Layer 5 of a small transformer language model trained on English Wikipedia (8 layers, counted from 0, width 64).
A neuron's activation on a vector x is SiLU(gate . x) times (in . x), where the dot is the dot product.

Input weights of the MLP neurons that the questions are about. A number n stands for (n - 128) times 0.0051.
n5 gate: 124, 171, 133, 132, 130, 120, 134, 154, 144, 95, 123, 135, 92, 142, 103, 77, 120, 165, 116, 147, 126, 164, 152, 130, 76, 154, 130, 121, 155, 131, 146, 154, 101, 109, 107, 111, 156, 137, 126, 103, 93, 142, 105, 130, 143, 105, 138, 61, 140, 157, 131, 109, 172, 87, 183, 106, 122, 117, 115, 65, 153, 111, 148, 147
n8 gate: 124, 124, 129, 154, 113, 166, 148, 177, 121, 129, 156, 158, 132, 168, 133, 144, 118, 110, 134, 97, 169, 118, 151, 146, 89, 81, 106, 150, 123, 101, 121, 153, 114, 150, 100, 115, 105, 147, 148, 162, 141, 84, 127, 114, 121, 104, 115, 162, 134, 88, 133, 151, 110, 123, 113, 126, 150, 153, 152, 131, 157, 114, 99, 118
n9 gate: 117, 147, 121, 116, 133, 124, 159, 145, 112, 146, 149, 159, 117, 100, 112, 153, 109, 172, 148, 111, 132, 74, 159, 127, 126, 137, 147, 111, 161, 126, 122, 131, 96, 158, 170, 144, 142, 95, 132, 122, 157, 156, 130, 121, 150, 162, 141, 110, 129, 78, 165, 124, 119, 145, 98, 97, 149, 159, 152, 106, 106, 79, 164, 122
n92 gate: 148, 120, 111, 153, 124, 197, 140, 151, 130, 106, 98, 170, 114, 144, 173, 140, 122, 115, 134, 134, 152, 107, 140, 145, 132, 150, 191, 96, 135, 99, 106, 88, 103, 117, 92, 118, 126, 91, 159, 146, 167, 102, 123, 134, 127, 124, 144, 112, 118, 164, 148, 126, 142, 167, 165, 109, 139, 125, 148, 206, 134, 114, 113, 166
n108 gate: 126, 183, 77, 67, 176, 137, 146, 71, 173, 115, 164, 101, 157, 118, 164, 119, 128, 98, 150, 92, 132, 130, 141, 130, 156, 106, 139, 132, 123, 157, 158, 121, 149, 112, 143, 85, 131, 113, 169, 175, 93, 107, 116, 102, 118, 131, 88, 173, 132, 153, 177, 163, 157, 98, 117, 141, 129, 113, 94, 132, 115, 131, 147, 113
n125 gate: 189, 60, 106, 87, 113, 182, 124, 131, 130, 148, 106, 122, 62, 129, 108, 102, 138, 146, 94, 141, 142, 157, 103, 124, 148, 135, 131, 150, 87, 141, 114, 101, 134, 143, 136, 109, 93, 142, 85, 97, 181, 115, 106, 112, 148, 65, 128, 142, 134, 162, 97, 153, 101, 103, 115, 135, 112, 146, 152, 58, 158, 142, 98, 141
n145 gate: 172, 117, 111, 136, 120, 154, 105, 135, 129, 100, 124, 158, 118, 115, 141, 133, 114, 142, 115, 149, 112, 134, 123, 138, 179, 134, 116, 152, 99, 137, 92, 150, 129, 143, 111, 143, 107, 123, 176, 140, 125, 152, 104, 111, 111, 166, 97, 127, 105, 123, 129, 129, 120, 97, 155, 125, 115, 85, 115, 130, 102, 152, 129, 97
n176 gate: 175, 79, 155, 116, 130, 157, 115, 171, 133, 120, 112, 132, 131, 168, 92, 121, 136, 136, 148, 97, 131, 121, 111, 137, 110, 130, 145, 115, 70, 92, 111, 94, 113, 157, 92, 162, 177, 156, 163, 86, 84, 131, 89, 124, 131, 165, 80, 129, 125, 101, 119, 98, 86, 204, 131, 147, 118, 126, 112, 127, 101, 108, 120, 167
n185 gate: 106, 144, 116, 145, 109, 144, 173, 165, 102, 135, 72, 153, 162, 117, 147, 151, 120, 143, 58, 110, 131, 107, 148, 71, 97, 163, 114, 137, 129, 131, 156, 91, 146, 100, 140, 115, 143, 133, 157, 139, 135, 77, 122, 128, 125, 126, 131, 168, 106, 147, 128, 116, 130, 112, 147, 127, 175, 143, 107, 161, 106, 101, 113, 139
n196 gate: 128, 142, 135, 133, 79, 115, 157, 148, 131, 190, 126, 122, 118, 129, 122, 154, 112, 106, 170, 128, 58, 129, 206, 121, 52, 153, 162, 107, 129, 142, 154, 138, 179, 135, 151, 98, 158, 162, 153, 111, 96, 120, 131, 125, 151, 108, 32, 130, 188, 105, 129, 176, 93, 89, 115, 115, 91, 115, 119, 150, 76, 180, 151, 145
n232 gate: 155, 137, 95, 134, 142, 109, 139, 163, 84, 120, 142, 169, 92, 135, 150, 138, 118, 109, 129, 113, 78, 120, 101, 75, 146, 137, 112, 107, 117, 105, 144, 123, 128, 98, 100, 91, 142, 183, 159, 121, 149, 135, 134, 115, 135, 100, 142, 153, 156, 130, 105, 117, 121, 95, 150, 143, 153, 149, 93, 120, 119, 148, 179, 116
n258 gate: 110, 166, 100, 136, 146, 132, 103, 122, 133, 79, 154, 130, 153, 133, 141, 141, 130, 168, 171, 134, 153, 109, 139, 123, 139, 162, 145, 160, 151, 174, 164, 104, 165, 164, 170, 150, 95, 153, 154, 125, 162, 177, 114, 147, 122, 134, 152, 140, 161, 130, 93, 133, 119, 118, 135, 162, 128, 116, 77, 141, 160, 83, 124, 142
n274 gate: 124, 135, 129, 117, 201, 167, 185, 105, 126, 110, 120, 124, 109, 100, 124, 137, 148, 111, 147, 117, 141, 137, 139, 138, 136, 89, 134, 139, 172, 150, 128, 139, 109, 135, 147, 111, 153, 111, 114, 131, 140, 108, 151, 117, 112, 155, 151, 91, 147, 108, 106, 129, 144, 136, 129, 134, 127, 127, 119, 121, 129, 112, 113, 118
n300 gate: 110, 136, 101, 135, 126, 118, 114, 96, 140, 107, 156, 106, 115, 120, 115, 78, 112, 171, 68, 142, 186, 156, 110, 142, 146, 135, 88, 146, 131, 106, 131, 153, 157, 198, 114, 138, 153, 151, 105, 142, 131, 102, 135, 142, 139, 123, 108, 170, 97, 135, 160, 127, 83, 31, 176, 129, 157, 150, 98, 141, 130, 158, 142, 166
n323 gate: 115, 114, 105, 125, 131, 140, 150, 68, 160, 128, 148, 105, 119, 186, 100, 108, 134, 182, 95, 114, 137, 137, 180, 119, 137, 130, 89, 122, 161, 133, 141, 159, 72, 171, 158, 116, 135, 111, 127, 133, 157, 157, 113, 150, 116, 150, 126, 128, 138, 127, 138, 147, 159, 90, 71, 143, 125, 155, 147, 112, 147, 150, 183, 140
n338 gate: 147, 146, 110, 128, 142, 135, 123, 115, 148, 150, 175, 156, 123, 121, 156, 152, 143, 119, 131, 125, 111, 168, 127, 152, 142, 86, 116, 198, 152, 125, 144, 162, 129, 92, 157, 136, 167, 146, 135, 140, 102, 133, 163, 154, 117, 121, 144, 159, 93, 141, 170, 85, 94, 134, 136, 98, 110, 158, 109, 118, 100, 110, 103, 120
n346 gate: 142, 70, 80, 107, 52, 137, 157, 171, 151, 182, 113, 157, 139, 111, 143, 64, 127, 101, 77, 119, 248, 111, 152, 137, 127, 114, 179, 103, 124, 146, 159, 102, 145, 157, 153, 180, 75, 91, 149, 120, 140, 139, 157, 147, 123, 144, 64, 159, 146, 128, 130, 104, 112, 132, 157, 89, 97, 138, 132, 157, 112, 122, 119, 125
n367 gate: 72, 130, 142, 149, 130, 124, 127, 125, 104, 171, 119, 158, 155, 118, 130, 111, 144, 175, 88, 48, 136, 146, 131, 136, 158, 89, 155, 126, 141, 158, 163, 126, 98, 146, 176, 181, 108, 139, 132, 131, 85, 131, 194, 108, 113, 139, 121, 91, 150, 132, 136, 119, 138, 172, 95, 125, 150, 89, 134, 199, 121, 84, 113, 102
n5 in: 137, 143, 108, 167, 132, 125, 146, 180, 127, 140, 129, 127, 144, 123, 127, 55, 127, 156, 125, 150, 151, 192, 145, 158, 160, 147, 154, 117, 125, 116, 121, 134, 140, 147, 122, 127, 130, 103, 115, 108, 127, 127, 102, 119, 101, 130, 99, 106, 110, 149, 144, 140, 129, 106, 176, 126, 143, 89, 114, 133, 147, 149, 132, 120
n8 in: 102, 143, 153, 125, 131, 144, 121, 133, 123, 114, 134, 123, 140, 173, 126, 151, 116, 98, 152, 89, 141, 105, 143, 134, 158, 118, 123, 106, 105, 131, 127, 132, 170, 170, 114, 110, 145, 138, 147, 169, 126, 110, 135, 106, 135, 134, 135, 174, 149, 85, 158, 124, 95, 123, 127, 128, 137, 152, 133, 134, 128, 128, 106, 131
n9 in: 116, 114, 129, 127, 99, 109, 129, 145, 101, 116, 123, 125, 140, 100, 128, 101, 118, 152, 152, 107, 152, 167, 109, 138, 102, 155, 147, 127, 118, 70, 107, 124, 140, 159, 126, 135, 84, 125, 123, 151, 108, 132, 115, 112, 166, 129, 182, 118, 96, 123, 114, 139, 156, 122, 143, 86, 125, 136, 150, 137, 111, 128, 139, 170
n92 in: 128, 140, 117, 117, 105, 140, 115, 185, 77, 145, 137, 124, 147, 106, 140, 86, 175, 142, 122, 108, 98, 125, 124, 129, 140, 125, 115, 154, 119, 90, 105, 116, 115, 136, 135, 122, 121, 122, 155, 110, 122, 198, 95, 129, 119, 86, 147, 113, 137, 127, 109, 169, 101, 95, 143, 125, 114, 132, 163, 88, 72, 139, 111, 115
n108 in: 132, 171, 150, 173, 100, 191, 101, 93, 141, 111, 98, 110, 159, 109, 109, 147, 149, 98, 101, 120, 130, 144, 116, 148, 171, 143, 99, 126, 167, 121, 191, 144, 169, 123, 142, 173, 118, 116, 168, 165, 73, 132, 183, 129, 120, 158, 100, 143, 177, 98, 136, 139, 134, 92, 136, 134, 125, 143, 148, 123, 126, 127, 98, 100
n125 in: 160, 144, 101, 160, 131, 110, 140, 155, 121, 82, 140, 143, 113, 94, 169, 135, 115, 88, 167, 149, 126, 91, 133, 111, 113, 96, 80, 194, 135, 109, 122, 122, 193, 172, 135, 72, 156, 129, 100, 146, 139, 160, 104, 106, 112, 138, 176, 155, 118, 123, 89, 135, 138, 102, 162, 105, 133, 140, 114, 135, 139, 117, 107, 133
n145 in: 134, 127, 153, 131, 148, 122, 172, 147, 120, 108, 139, 115, 90, 133, 125, 132, 121, 116, 136, 112, 123, 116, 135, 148, 119, 161, 123, 157, 136, 126, 116, 83, 104, 105, 148, 124, 116, 99, 118, 132, 157, 106, 129, 132, 129, 123, 145, 157, 139, 148, 143, 179, 129, 152, 104, 162, 133, 126, 156, 148, 127, 119, 112, 141
n176 in: 165, 125, 122, 132, 123, 108, 80, 150, 133, 97, 114, 114, 100, 101, 132, 73, 85, 187, 155, 114, 151, 109, 166, 149, 73, 141, 111, 133, 120, 123, 129, 108, 103, 100, 166, 124, 175, 76, 111, 104, 151, 163, 126, 137, 151, 104, 144, 157, 166, 122, 118, 101, 134, 113, 73, 135, 148, 133, 137, 140, 117, 133, 145, 145
n185 in: 135, 142, 193, 155, 117, 112, 92, 173, 169, 135, 146, 131, 168, 129, 157, 121, 120, 99, 107, 97, 137, 137, 101, 90, 100, 102, 119, 117, 137, 107, 130, 77, 112, 143, 139, 118, 103, 129, 140, 102, 173, 94, 89, 122, 160, 108, 136, 91, 139, 164, 170, 140, 118, 147, 136, 98, 133, 134, 120, 124, 117, 123, 165, 134
n196 in: 98, 145, 146, 75, 62, 88, 118, 140, 131, 163, 98, 155, 137, 124, 86, 119, 100, 93, 103, 83, 124, 123, 168, 104, 155, 101, 140, 91, 93, 160, 134, 186, 142, 169, 104, 143, 62, 65, 149, 68, 121, 90, 174, 117, 138, 113, 116, 86, 129, 140, 144, 135, 142, 159, 150, 87, 103, 111, 105, 122, 133, 147, 131, 131
n232 in: 140, 139, 62, 158, 97, 98, 151, 109, 106, 108, 118, 119, 142, 115, 143, 44, 168, 85, 118, 149, 96, 153, 152, 138, 158, 112, 105, 85, 117, 124, 78, 136, 119, 143, 131, 126, 140, 123, 127, 117, 137, 114, 109, 144, 113, 126, 119, 141, 132, 129, 117, 149, 140, 111, 181, 105, 135, 164, 120, 122, 132, 113, 134, 139
n258 in: 133, 147, 150, 134, 66, 102, 127, 124, 109, 150, 124, 70, 116, 101, 94, 173, 133, 108, 119, 186, 114, 111, 129, 134, 76, 132, 139, 81, 107, 142, 103, 148, 138, 80, 137, 114, 140, 104, 122, 81, 119, 124, 115, 115, 102, 133, 124, 140, 89, 147, 151, 149, 112, 124, 116, 88, 94, 96, 129, 144, 106, 161, 142, 142
n274 in: 131, 151, 119, 134, 164, 133, 153, 89, 134, 104, 153, 135, 130, 108, 134, 103, 159, 154, 149, 113, 118, 127, 158, 120, 130, 106, 121, 112, 151, 129, 122, 122, 131, 93, 142, 113, 140, 145, 110, 136, 121, 113, 146, 105, 134, 134, 148, 86, 126, 94, 127, 141, 125, 145, 165, 118, 150, 125, 113, 116, 121, 140, 144, 128
n300 in: 130, 136, 114, 151, 187, 140, 119, 118, 111, 164, 155, 151, 129, 131, 96, 83, 124, 131, 86, 133, 119, 143, 118, 109, 52, 162, 99, 166, 89, 100, 114, 83, 126, 118, 101, 114, 86, 120, 101, 114, 95, 147, 121, 109, 157, 82, 152, 82, 84, 146, 152, 121, 124, 103, 108, 131, 105, 145, 166, 111, 92, 101, 107, 72
n323 in: 153, 140, 129, 126, 89, 93, 122, 106, 142, 161, 123, 102, 129, 184, 86, 109, 105, 158, 118, 129, 142, 97, 153, 127, 106, 121, 134, 127, 131, 124, 157, 129, 99, 124, 161, 121, 132, 108, 129, 158, 142, 138, 120, 153, 104, 135, 138, 123, 125, 115, 130, 144, 122, 126, 102, 157, 132, 148, 143, 101, 119, 171, 152, 187
n338 in: 106, 149, 178, 143, 131, 167, 136, 168, 178, 112, 145, 134, 129, 140, 118, 107, 102, 118, 115, 115, 135, 166, 127, 121, 181, 168, 155, 136, 138, 109, 142, 121, 81, 114, 99, 152, 132, 131, 157, 143, 135, 123, 151, 104, 105, 134, 162, 120, 124, 108, 146, 154, 109, 116, 124, 140, 179, 119, 107, 137, 128, 113, 106, 153
n346 in: 147, 160, 104, 115, 98, 154, 116, 157, 142, 123, 106, 102, 185, 97, 79, 153, 158, 51, 93, 134, 151, 142, 94, 172, 108, 133, 166, 164, 111, 185, 154, 140, 145, 161, 152, 139, 101, 109, 108, 120, 138, 111, 101, 153, 117, 143, 107, 97, 123, 157, 156, 86, 112, 115, 176, 85, 93, 78, 116, 143, 115, 101, 111, 114
n367 in: 190, 131, 152, 91, 138, 130, 185, 136, 154, 133, 139, 154, 111, 82, 134, 110, 139, 86, 127, 161, 120, 141, 161, 106, 121, 143, 107, 142, 114, 117, 90, 206, 115, 66, 158, 125, 146, 109, 92, 136, 136, 106, 197, 138, 121, 120, 94, 111, 127, 96, 93, 126, 134, 113, 112, 165, 89, 109, 137, 161, 108, 167, 122, 124

Each question shows a token from some text and the vector x that enters the MLP there. A number n stands for (n - 128) times 0.067.

"po": 172, 140, 155, 128, 74, 82, 75, 126, 111, 91, 106, 118, 146, 79, 97, 164, 141, 136, 132, 156, 145, 152, 112, 167, 100, 105, 78, 144, 143, 129, 85, 87, 120, 120, 135, 136, 113, 132, 81, 196, 115, 129, 137, 134, 93, 133, 178, 143, 133, 127, 182, 137, 147, 146, 125, 161, 96, 149, 129, 137, 122, 97, 145, 147
The neuron with the highest activation: n5

" de": 108, 170, 126, 163, 102, 92, 116, 134, 120, 143, 176, 136, 134, 100, 96, 177, 123, 105, 158, 118, 106, 93, 80, 141, 121, 168, 90, 130, 152, 105, 80, 102, 134, 113, 154, 110, 100, 113, 75, 192, 112, 117, 129, 128, 101, 124, 155, 134, 132, 143, 125, 143, 114, 165, 103, 117, 127, 198, 114, 133, 112, 125, 86, 107
The neuron with the highest activation: n9

" step": 142, 151, 136, 104, 99, 105, 117, 153, 134, 112, 103, 136, 191, 102, 125, 196, 129, 165, 131, 119, 127, 157, 135, 160, 115, 131, 59, 114, 111, 110, 76, 160, 137, 130, 128, 163, 122, 122, 110, 139, 157, 110, 120, 133, 114, 159, 192, 154, 121, 116, 111, 139, 138, 135, 121, 161, 166, 150, 141, 158, 117, 143, 61, 166
The neuron with the highest activation: n8

"ian": 145, 153, 154, 143, 137, 176, 154, 147, 125, 140, 92, 113, 164, 78, 106, 155, 115, 94, 170, 160, 163, 138, 110, 154, 169, 144, 111, 121, 117, 76, 141, 134, 168, 127, 87, 155, 120, 131, 94, 85, 143, 126, 105, 140, 150, 130, 117, 151, 97, 117, 129, 118, 87, 149, 134, 172, 184, 175, 128, 133, 118, 149, 123, 105
The most active neuron and its activation: n8, at about 1.3

"36": 118, 154, 112, 120, 106, 167, 106, 106, 121, 146, 120, 118, 176, 128, 104, 120, 158, 162, 152, 80, 153, 142, 95, 128, 147, 106, 90, 125, 140, 138, 129, 94, 199, 155, 139, 123, 107, 109, 98, 174, 128, 114, 71, 133, 95, 141, 135, 57, 151, 123, 153, 150, 112, 58, 113, 116, 166, 150, 107, 126, 105, 154, 121, 150
The neuron with the highest activation: n108

"\n\n": 146, 110, 109, 99, 99, 163, 156, 160, 85, 93, 153, 123, 148, 71, 132, 190, 147, 99, 143, 132, 81, 163, 147, 105, 151, 142, 77, 138, 118, 131, 122, 117, 110, 90, 99, 129, 113, 91, 119, 180, 151, 155, 102, 161, 87, 133, 122, 146, 135, 114, 137, 133, 122, 110, 142, 128, 123, 84, 161, 141, 136, 174, 150, 78
The neuron with the highest activation: n145

" 23": 108, 193, 116, 101, 114, 162, 140, 129, 94, 161, 111, 149, 149, 105, 67, 126, 153, 130, 129, 108, 135, 187, 113, 162, 147, 128, 139, 143, 168, 139, 129, 111, 164, 93, 129, 121, 99, 131, 82, 112, 135, 114, 79, 137, 88, 129, 203, 85, 132, 102, 144, 132, 123, 91, 104, 117, 134, 122, 95, 133, 135, 131, 153, 166
The neuron with the highest activation: n5

" Party": 135, 115, 92, 142, 93, 156, 139, 122, 65, 75, 76, 127, 155, 114, 151, 153, 78, 129, 146, 129, 137, 164, 111, 159, 177, 175, 101, 134, 87, 90, 135, 150, 132, 82, 132, 126, 164, 134, 136, 98, 137, 126, 103, 116, 107, 138, 143, 118, 94, 89, 145, 115, 160, 138, 131, 102, 147, 146, 143, 126, 111, 155, 151, 148
The neuron with the highest activation: n232

" French": 132, 152, 132, 164, 128, 126, 112, 177, 103, 101, 111, 149, 142, 109, 95, 184, 129, 112, 162, 146, 141, 130, 121, 129, 157, 166, 104, 114, 126, 79, 113, 151, 154, 122, 132, 130, 141, 120, 73, 65, 120, 142, 103, 140, 133, 163, 199, 158, 114, 105, 105, 130, 72, 159, 110, 164, 132, 129, 118, 130, 146, 145, 134, 121
The three highest activations, in order: n258, n176, n9

" on": 129, 157, 137, 122, 123, 99, 136, 154, 181, 126, 145, 118, 120, 107, 158, 139, 109, 114, 143, 101, 137, 133, 121, 148, 183, 123, 113, 133, 114, 112, 118, 111, 124, 83, 115, 134, 148, 145, 71, 128, 123, 108, 143, 161, 105, 151, 107, 120, 68, 116, 152, 127, 105, 137, 92, 153, 111, 83, 143, 90, 65, 135, 88, 107
The neuron with the highest activation: n338

" War": 133, 130, 104, 125, 127, 127, 72, 161, 144, 132, 82, 176, 176, 132, 80, 148, 83, 118, 163, 146, 180, 129, 157, 159, 159, 136, 110, 117, 129, 93, 103, 134, 113, 112, 95, 117, 124, 111, 88, 76, 184, 161, 104, 156, 146, 163, 175, 143, 112, 120, 103, 89, 126, 130, 102, 148, 132, 116, 126, 148, 137, 144, 91, 111
The neuron with the highest activation: n176

" minor": 120, 150, 128, 173, 148, 123, 129, 164, 117, 119, 95, 110, 164, 98, 110, 140, 129, 105, 122, 165, 116, 142, 96, 157, 166, 147, 99, 123, 104, 77, 123, 164, 143, 128, 196, 111, 138, 90, 76, 131, 152, 141, 117, 118, 130, 144, 166, 109, 79, 122, 121, 139, 106, 103, 110, 196, 152, 173, 145, 118, 147, 133, 112, 155
The neuron with the highest activation: n125

" in": 158, 147, 112, 67, 164, 108, 155, 140, 149, 134, 153, 105, 142, 116, 140, 123, 123, 148, 151, 147, 103, 155, 97, 163, 176, 84, 79, 119, 135, 116, 113, 101, 133, 88, 117, 106, 146, 113, 68, 136, 177, 141, 149, 137, 92, 122, 144, 133, 109, 126, 118, 170, 113, 143, 108, 134, 115, 74, 129, 128, 130, 142, 131, 76
The neuron with the highest activation: n274

" conce": 138, 169, 126, 147, 116, 60, 100, 144, 126, 159, 74, 126, 154, 119, 175, 134, 85, 145, 159, 143, 131, 122, 115, 154, 90, 102, 52, 119, 117, 70, 130, 109, 135, 111, 153, 149, 105, 126, 102, 175, 108, 117, 124, 162, 96, 130, 153, 97, 89, 127, 136, 101, 125, 106, 114, 147, 132, 135, 127, 146, 139, 95, 114, 147
The two highest activations, in order: n185, n300

"z": 176, 123, 131, 143, 92, 115, 83, 132, 175, 89, 150, 101, 160, 137, 96, 195, 123, 153, 90, 129, 133, 114, 110, 110, 186, 133, 105, 116, 143, 83, 117, 117, 123, 147, 114, 99, 137, 123, 98, 137, 123, 130, 97, 129, 142, 108, 106, 111, 161, 94, 100, 124, 129, 131, 96, 158, 121, 174, 123, 104, 103, 125, 126, 143
The neuron with the highest activation: n323

"|": 144, 168, 115, 143, 102, 160, 161, 127, 83, 143, 142, 139, 174, 106, 95, 113, 145, 138, 151, 104, 136, 165, 137, 150, 190, 168, 105, 138, 115, 128, 125, 133, 140, 88, 151, 118, 154, 134, 147, 103, 105, 153, 127, 156, 97, 113, 142, 88, 112, 111, 171, 107, 91, 159, 119, 115, 112, 156, 114, 111, 77, 132, 111, 142
The two highest activations, in order: n338, n367

"str": 157, 142, 151, 141, 114, 113, 146, 130, 126, 92, 127, 66, 97, 114, 71, 125, 107, 176, 114, 140, 132, 121, 128, 115, 100, 110, 77, 86, 133, 106, 101, 142, 142, 140, 132, 111, 119, 135, 106, 118, 135, 161, 65, 97, 135, 97, 118, 122, 102, 140, 134, 45, 130, 142, 69, 152, 116, 175, 156, 139, 113, 162, 95, 112
The two highest activations, in order: n176, n323

" a": 145, 140, 144, 134, 59, 104, 152, 137, 119, 138, 130, 103, 144, 104, 118, 141, 108, 122, 120, 152, 73, 116, 132, 134, 183, 124, 118, 128, 115, 107, 155, 99, 119, 101, 164, 176, 127, 140, 92, 98, 147, 97, 149, 133, 98, 157, 146, 133, 129, 102, 157, 93, 66, 157, 116, 165, 138, 94, 146, 124, 160, 135, 114, 160
The most active neuron and its activation: n367, at about 2.7

" C": 123, 140, 95, 132, 147, 101, 78, 121, 119, 115, 127, 120, 123, 100, 116, 155, 128, 115, 107, 159, 102, 144, 117, 185, 141, 94, 110, 121, 185, 113, 96, 115, 121, 123, 160, 96, 120, 143, 49, 144, 164, 133, 70, 115, 83, 126, 143, 126, 96, 74, 86, 95, 85, 139, 111, 106, 121, 129, 141, 160, 145, 153, 120, 156
The two highest activations, in order: n125, n274

"ing": 135, 194, 116, 133, 169, 101, 101, 136, 181, 114, 87, 146, 161, 119, 103, 120, 102, 140, 118, 165, 111, 111, 125, 109, 164, 105, 109, 118, 116, 74, 111, 178, 131, 151, 115, 145, 125, 134, 117, 148, 137, 142, 103, 123, 129, 131, 144, 116, 147, 137, 103, 131, 149, 87, 104, 196, 165, 185, 127, 139, 84, 155, 88, 138
The three highest activations, in order: n323, n300, n232

"s": 168, 148, 120, 151, 123, 134, 102, 179, 149, 127, 76, 109, 163, 136, 98, 168, 111, 149, 146, 108, 148, 133, 146, 94, 190, 118, 127, 92, 103, 97, 95, 141, 135, 139, 105, 97, 108, 120, 126, 83, 175, 140, 128, 146, 132, 151, 114, 102, 121, 97, 109, 130, 146, 112, 133, 160, 140, 138, 150, 145, 98, 146, 94, 131
The two highest activations, in order: n92, n176

" and": 152, 138, 132, 117, 168, 102, 91, 135, 124, 136, 140, 126, 147, 115, 156, 134, 90, 129, 147, 146, 127, 130, 116, 147, 169, 88, 123, 157, 140, 151, 173, 116, 135, 116, 94, 102, 106, 119, 95, 122, 139, 159, 94, 180, 137, 100, 182, 109, 122, 96, 178, 191, 125, 161, 97, 147, 107, 72, 128, 97, 143, 158, 86, 110
The most active neuron and its activation: n125, at about 1.6

"3": 114, 187, 91, 113, 102, 188, 108, 122, 107, 147, 132, 122, 146, 100, 97, 118, 141, 189, 182, 68, 163, 143, 118, 148, 167, 107, 125, 128, 109, 108, 112, 123, 187, 136, 138, 119, 131, 117, 116, 105, 119, 115, 103, 110, 110, 138, 158, 84, 147, 95, 183, 157, 134, 87, 117, 134, 121, 176, 138, 129, 108, 147, 126, 155
The neuron with the highest activation: n9

"\n": 147, 125, 117, 113, 93, 123, 170, 154, 88, 80, 160, 119, 102, 114, 143, 164, 133, 175, 171, 119, 89, 183, 119, 126, 171, 151, 99, 133, 140, 128, 117, 101, 113, 73, 72, 157, 113, 136, 126, 174, 133, 151, 83, 154, 98, 126, 143, 137, 117, 134, 115, 101, 118, 80, 128, 138, 142, 92, 140, 131, 122, 166, 141, 129
The neuron with the highest activation: n145

"  ": 130, 168, 107, 94, 129, 172, 134, 118, 115, 138, 120, 165, 118, 92, 93, 91, 160, 161, 154, 80, 112, 140, 123, 97, 151, 112, 39, 140, 124, 103, 148, 106, 169, 114, 127, 119, 129, 143, 136, 140, 118, 115, 91, 164, 84, 114, 125, 78, 85, 90, 187, 118, 111, 85, 112, 134, 152, 153, 112, 133, 101, 132, 125, 160
The neuron with the highest activation: n300

" Votes": 106, 158, 95, 118, 82, 145, 159, 128, 83, 130, 151, 142, 177, 86, 112, 93, 146, 139, 122, 111, 160, 157, 152, 99, 145, 137, 109, 71, 127, 118, 143, 97, 175, 77, 76, 121, 112, 104, 145, 99, 137, 76, 114, 149, 106, 133, 123, 111, 118, 90, 175, 119, 137, 110, 124, 105, 112, 153, 126, 112, 91, 141, 156, 205
The neuron with the highest activation: n196

" |": 113, 174, 109, 97, 109, 135, 120, 101, 67, 105, 139, 163, 162, 124, 75, 126, 164, 133, 110, 138, 135, 137, 143, 119, 188, 141, 151, 110, 130, 133, 118, 121, 116, 81, 89, 129, 124, 123, 151, 143, 130, 138, 140, 135, 66, 100, 131, 83, 100, 96, 155, 149, 82, 149, 135, 134, 133, 136, 91, 124, 113, 127, 127, 156
The three highest activations, in order: n92, n338, n232

"-": 158, 157, 128, 92, 100, 124, 54, 110, 76, 110, 175, 178, 156, 128, 125, 141, 104, 169, 160, 104, 114, 167, 74, 106, 107, 125, 119, 176, 117, 114, 133, 127, 165, 108, 123, 84, 130, 174, 98, 140, 118, 122, 128, 104, 109, 125, 155, 127, 136, 112, 157, 145, 87, 134, 112, 141, 152, 102, 121, 151, 104, 182, 113, 133
The neuron with the highest activation: n300

"ap": 146, 162, 162, 143, 107, 119, 75, 136, 140, 107, 80, 107, 198, 98, 133, 186, 124, 145, 83, 159, 103, 90, 137, 150, 165, 95, 115, 132, 108, 113, 110, 89, 141, 135, 154, 100, 137, 109, 99, 176, 120, 157, 128, 116, 148, 111, 163, 135, 133, 134, 145, 114, 166, 127, 94, 137, 129, 186, 115, 116, 107, 116, 109, 142
The most active neuron and its activation: n185, at about 3.9

"all": 136, 143, 119, 129, 86, 153, 148, 90, 126, 95, 89, 116, 155, 105, 48, 117, 163, 123, 153, 87, 118, 150, 114, 106, 159, 119, 108, 103, 116, 91, 99, 116, 151, 150, 155, 109, 120, 105, 97, 112, 137, 155, 93, 137, 124, 108, 121, 124, 78, 107, 134, 94, 161, 158, 122, 167, 140, 102, 187, 125, 154, 134, 95, 70
The three highest activations, in order: n185, n338, n274

"ined": 138, 154, 97, 143, 126, 146, 177, 117, 93, 125, 124, 143, 170, 124, 100, 146, 124, 106, 134, 117, 105, 131, 123, 129, 179, 135, 106, 129, 61, 93, 96, 126, 154, 154, 103, 147, 136, 93, 81, 83, 135, 146, 85, 148, 135, 133, 129, 163, 108, 86, 142, 94, 113, 99, 106, 131, 129, 119, 144, 139, 110, 139, 72, 84
The neuron with the highest activation: n300

"lain": 135, 99, 121, 117, 156, 139, 132, 173, 144, 135, 106, 124, 146, 88, 86, 172, 78, 153, 141, 61, 158, 132, 135, 155, 174, 117, 54, 133, 114, 137, 91, 139, 154, 128, 131, 106, 114, 123, 127, 106, 111, 148, 100, 156, 122, 107, 110, 142, 93, 141, 113, 96, 155, 127, 154, 131, 119, 154, 172, 141, 88, 142, 98, 172
The neuron with the highest activation: n176

" Lou": 103, 150, 129, 122, 100, 89, 73, 115, 107, 124, 152, 148, 156, 116, 97, 194, 127, 94, 150, 143, 147, 115, 162, 151, 111, 157, 102, 108, 231, 114, 107, 123, 164, 128, 76, 145, 107, 84, 65, 152, 134, 142, 134, 134, 140, 120, 143, 124, 107, 118, 128, 138, 160, 149, 126, 143, 110, 140, 117, 138, 98, 115, 124, 111
The neuron with the highest activation: n9

"ford": 127, 116, 114, 108, 124, 158, 121, 146, 136, 114, 163, 99, 146, 133, 77, 168, 123, 103, 155, 102, 159, 114, 135, 131, 178, 145, 137, 113, 122, 134, 110, 97, 138, 125, 85, 80, 139, 90, 98, 69, 141, 142, 83, 159, 131, 133, 150, 159, 108, 135, 84, 112, 129, 137, 122, 207, 115, 153, 153, 100, 102, 114, 134, 138
The neuron with the highest activation: n176

" di": 146, 156, 124, 181, 109, 95, 86, 143, 129, 112, 145, 120, 155, 126, 131, 158, 125, 115, 175, 174, 136, 127, 104, 112, 121, 60, 121, 148, 157, 85, 90, 151, 95, 134, 139, 145, 99, 88, 83, 154, 117, 159, 105, 142, 97, 142, 143, 149, 80, 128, 169, 137, 105, 161, 117, 102, 114, 175, 137, 163, 85, 117, 94, 114
The neuron with the highest activation: n9

"time": 139, 134, 113, 126, 129, 138, 123, 135, 152, 120, 88, 133, 163, 86, 78, 162, 115, 165, 143, 157, 144, 150, 104, 161, 172, 96, 104, 114, 69, 75, 107, 137, 134, 154, 153, 158, 109, 145, 91, 82, 98, 146, 137, 121, 174, 111, 158, 157, 126, 145, 147, 124, 112, 116, 125, 154, 150, 123, 143, 157, 134, 127, 67, 125
The neuron with the highest activation: n300